Layer 6 of a small transformer language model trained on English Wikipedia (11 layers, counted from 0, width 128). Numbers have three digits each and are written without spaces.
A neuron's activation on a vector x is GELU(weights . x + bias), where the dot is the dot product.

Input weights of the MLP neurons that the questions are about. A number n stands for (n - 500) times 0.0014.
n30 (bias -0.095): 476474475607350325649389384489601545350346507368511541438597515503575626562524606579313475345582557463328415608467705652621343611557469384606323526290437688442600611654325620302326389405492532396431376619483485500339622365585462419476243449749598705562616616563507429577354541694463643546625183386436500386617431628645561516691461568416188531252301548591465480454466572410545548320532
n53 (bias -0.153): 459317421420474640597452514390478278670446658546607630489301600589472460219439436449560696460733511293281511400574583481314625592442500531402458415536645314611659528197580360514314500460407632580463425045433377503612357545641504508361550522762266605702326391518679550500504564422470560349521507628420452518639685599468404448600504516586461580301629481366660504780676542518435519538635
n110 (bias -0.230): 423680600651245387497608652399431423496674397602189393551518315243757565323500419529400576390382453486192362285402592548478659500489527702407500694401590597529448639443424500661531626397392380519327551230366570553344638552500521344387434569754474588510503503698455474440360384357504426429517371422583405403547449472510642422422438603313560438496727614478464548617598622636677570402756
n210 (bias -0.201): 550440560449378513479497555440642437490328368375468500568787490503466374401493585616424545585408369424695536509584494406554522474659476476262494530669553503425218609584423537516479655582507326610402407584479418736564302579405335602594459516522451579463536482535491474509480457624609263579361624477711597551650545180348458360488358425578513641474658369428468217358567488593423605590503
n233 (bias -0.125): 359722534568508493558496299401661370529424358214347328182266341251612527434643371408445596609542454414440528691473549581637511469530580435357464420478655557434465432688416562448488414313715665476578533234562282500473411457485463328325250800661477543518578358698653452433473658382555793552331500504386485508473477611423542409257534545710586653550708321488545319652786581500329473382553
n296 (bias -0.188): 570238430441532604493653605618607511373327469232547760277362562446496480677660532496476833604703390393431565448567787357441504453364713526337534728730455453591395604418575508492483391562396610545500691369500352493475419653291340532561400631727484709534595387523489308527368679466419532342430545468547210258523496576367488423471697650404200463247571396444422660754762511386451798478516
n354 (bias -0.100): 357423592478411557527494426347313559490366346263622303484365453594631597332567510526523474516417404521500414661487525341430776449459463552506390476610580481432546570611490776562417424440752465300533625597521372603491397618475441530369576532487419490593545482535500506375677285310464309749406345408625652513570594497661468469758574378389469549390486572653376475414443512494513480356442
n391 (bias -0.165): 481361402579645398662691715470618541343531692614579428352358309675342462491399445379317529537479745394231260445555262555794329517533389638533583465480452608391676720469467400201374350414528329362530527550504322389403370462455609611663474408867525687436666373185432485374849448456517252684637536423483635343724235766613240468543575420686577571311424517614430399455695452577535585562500
n470 (bias -0.161): 529621596590542312621331475601405588625445426284425558454564363394650372600591469440389303751474586436515508411583729549534500384377286190567611508438422284496434383528290385562496566588732330469359338587740446579493478611285489604548480481482576500482490468474536442365335663613496723618546431716653375578534470569366288418384590500282691500583420128313824442399512410464692269472661
n509 (bias -0.051): 346555408575481632275456686581554448473333595284556533700629507466678472561672506582481585601466484415448545278431485313410475318615271390478574579573464292645568462418372680391446352540614528588650217645458545437531625538627594500338466554531636494482491449485515483723452591458609638549353512542484513581341285624512424592538509470560439548632527490408457603298539584561471404474503
n542 (bias -0.181): 595504324652722500580674321562449512463193433504607422677722442442415491108617270466648543525407462540279465600569575379373432730340488472618342939546389272350640424576636610446537482592335398632379706483654431309622454374487475561479168749816633478389393345246667646417661421743448552608568480705674681335610474335459384412297555342591758670560523574617386406445491447393367731472330
n560 (bias -0.128): 447355412456412557413444513463169410395582473486408503506553442400516539534561409589523340464351533395255580503449536432276631656406606590522421433611520555511641539564597556470425411557491411439565575522489568638467495429431516454432462621508421631787505580544481379511571595462543597563626680563564613602550511438532531503510737503336683396559506545525528592398436621457445523500433
n575 (bias -0.126): 446151672548509773442487508229412436599404598631548626305574509500413426491274513251496250449383391447679747488500285469491605701617708450504558280517609695443086545359435250623331531603379448319549439676408718580422445402311763469428468460547279473466164362564258496585429432648540424799586697733665526379535381424353684841386382514349440579544546763482578481143427563424741406248483
n640 (bias 0.023): 536403570614624458446282729589619650477530521566450541656389392605619482646496507446573608275628450429454570581273454529475625439369422293482483477395407347254603665485357486223646349507350267496398589551568690375622472354366674328287315586388652361666450415542616655601540544458394562612466490353539489457358410566434410492463561545369542193356611609319698634627336531576638449627614
n642 (bias -0.225): 248586555410485633532444597344561485399394629445402612561730508474660432423397439338562712445299642334379349621568704454231496500493564429526532492746508742238484514638545644394585442500650481379641654322737420583537555431644701388445671239570576596554615281364234425493581407471346385684426572307567477563694238605507474582430353420374551446523524239695433641694656511358535523419523
n709 (bias -0.179): 478741353441476677719433474602437320775360670557532436444713521527429559448362576417653544214695660456569613493452546512320465563430534593659586649611328660349496807529418579389627286585565760496608521631466400486585650946430355613343479413358194560636405564354342507366388443401311576481633337645598246648457397572432528701515445496328596571634412636580387478377373462534697387243453
n825 (bias -0.162): 490615430593523626588035772495496461586695574414473624658580635214390215564436885366518205670773531287683537617464701549637460616676631546653496514470329429572747617612403572388399422239137629656477390204246495549348621536732383272574500316678608518530475640652623247405264454431464423544684530354566478730557567470620366572325317646396448627406533446356623192763565628595579473529469
n1014 (bias -0.299): 440585367610542648515459617484557429375490392583592437347481701512545446503531352456503513342387519533571279414421612395162635576587386354630491626429516531433490545421459569589422451426643408441439439433581487561528411339441417603414520573596449510591450407633602483571677448601791594849527406571516430538462500530610510353736588417631555587737423461558534517364287461421326626532437

Each question shows a token from some text and the vector x that enters the MLP there. A number n stands for (n - 500) times 0.01.

"ad": 577390387196405637596685214449545373510312295676463779497341333539484428588522393379356563580393551441526498224599368396602243363584595487552628506552495598447522330611516505603554537341419633587431660639729571587690383423627162567507564475396465576334703473708651674368403575531494666245485671301419526493339613623766476593407378629380559545587466605533396427522522650330560460723440
The two highest activations, in order: n296, n233

" a": 598372360397486561458603308443458450480457433700393835703453485593578440524439408340423549533331526403444481328704464483539436319696547463573549515601361618456679246560579445520602358426399461589451785579596541447668394354655372556458738394399437603423720476569653630374390493571481516324471513277415506511419542678575524560487448589377416485675446535646425473446496752259521352657486
The neuron with the highest activation: n642

"able": 619444382366443649410722434543447512593429316644403696616399413417603527511546338334444505630461526514528475128635419459507383404670601491709473534533447636455531282601462438508512448297398481521367714623776578501736322410688310494523707434389469659455735453623782704340434469595500561201492534350345560549302552541618550618478450576368480484676486558539409417416411645293468422677377
The neuron with the highest activation: n542

" must": 595374412362450630386608323408300519491411316717387799623490378590608502481545278342401504502417396462588589192656458465545559458588512418602665480515442601522630236598560351515532289358507523672446661690728592577649436355527210604242713572322547571473714569628659821395414574543560429275419562350416515563460720553665440550457330519496390579663390517663421475338411558344453385749456
Which three neurons fire most, strongest first? n560, n1014, n509

"erm": 648470406309393610591803335441554462573403428509334688563489275490520482453466285395363472694424364490475590361627403335566378267676371511628576486570366530491492291616461356532553424483516673636443632636699528493653340506633197512370743412333474643431637534704750677298435441648522607335577653444381521607137613593716568556371386621347479472564532463652336420484503667292524450832503
The neuron with the highest activation: n233

" st": 629470367452407636568655231484485447494491390652390757593435316609576422508452440305414555627402439491547461202608441598631456345620494387618585501520447583367648367498593483553548435478514478571455633801662675492613357405692328492433657516195403513341708468631677797319379616660476580314479449360159469583360609646785488553467436621433467552667376548564497403404453658286402393692536
The neuron with the highest activation: n470

" any": 608331356359464604468627386453547502434512479707361728610488415575523535504453376321481531565430448535468598245822542610554382393667508575634612504610426534533701253561494483568553435341486563588448746659516703493673358352577219509429624407362399546496624447583683845345481510561384452292489457390306522502323611597754533524350483517408484560650482566555386435435289709246425374632421
The neuron with the highest activation: n542

" of": 598396285385510611435589536406535414582366370828343749657546256574599384533441319338480511529411414314557553175732410511594501464609498689619434443368455637479651330474512269554461387365501532619482696594567603455633405355624282532481603505266494598446628387580736698427459600622545517342475489370442518413417592575699537593540526584378426504600542575632490459399409686319550384650531
The two highest activations, in order: n575, n53

",": 644366240395389573493545291403463542576402338672384723565461405590479540557531395336411522568498340437525487299606472479487442394750440482570436442542380606505649304597511290481454416398448492587481690667577618546634375424605281437423713422411482638515832463619701653364478615600592495246517492428450493475522767680727527565430434619355498423495439563594440464417419768353537431639546
The neuron with the highest activation: n30

"ce": 613359380482388606278657375351433541441415513682475655668541387541497403478553361398338476639437276541561434305622450558679409343630473458656465433603381601458689402634472423532580487415477408484366646717651538475603379444668241573516777452302568604409710398686621732511478530468654567233589406349398485436317518654776540601414439500544397439658458622530489464464282759354507316650500
The neuron with the highest activation: n509

" as": 592332323374468535493596304464425439519435398819414699676483395655444395460389331215295486601318443539494383212706414590662493378588438616575536495502376678546685446492580405534521292387468480593410651598584583421604328451574229501516764449435503665425727496582698700290513506616539418417548540399406525540540671668682482584502494604455499380553479547629397427419352755358551405654565
The neuron with the highest activation: n391

"ire": 530338422329453572427718496394461471587397387645391755627579454506517436534402428340441506607467389420491500216519453575569496374674548411793530409513432585567706299579478329526532457389476556545383649499449497524692403318569348449469725422316514554497697528745705748370336454553453491302560571222399581554265656642800546603587552622364431375601481607613423477407299667253414419808608
Which three neurons fire most, strongest first? n825, n560, n640

" bo": 610498377324439577358693226456284483518471398610393824656505394588475460609568413279391450574476457527461451273684404460575516314721550362608641477475392658437624347502472433504564406460587478639414594625585654513675328428715213557419623536407553581383795511642692682366379472594529567206441500318265473528443502519685561580476388624565430457610524578693398417358470770318495305684513
Which neuron fires most, and how strongly? n509, at about 0.76

"I": 610442283389395622474700347411437440487395399755488648468475418581564505431425337431376567459471523576550522198644435406609368210774671539670547392520421556520532476641477430516556395427475645537382619576640466432702299376595152574485645433331489555535692599645606873324417547627452635401549525393464444573197699515799562579357427622399493451613440588561426467430328670305505380738501
Which neuron fires most, and how strongly? n709, at about 1.3

"D": 620421328172320610521704326435524397552367459730414806537520448572520474359416409423376560525417493490503605233680493410569375288675594482621530398568375608444571472511455441505581367448575588507440631700579619465646378480719240604414782429387390640455698511683644777318381594581378635243426559409440414469316652508699535593477388584384508517607463619550436427514415688250587360649518
The two highest activations, in order: n709, n53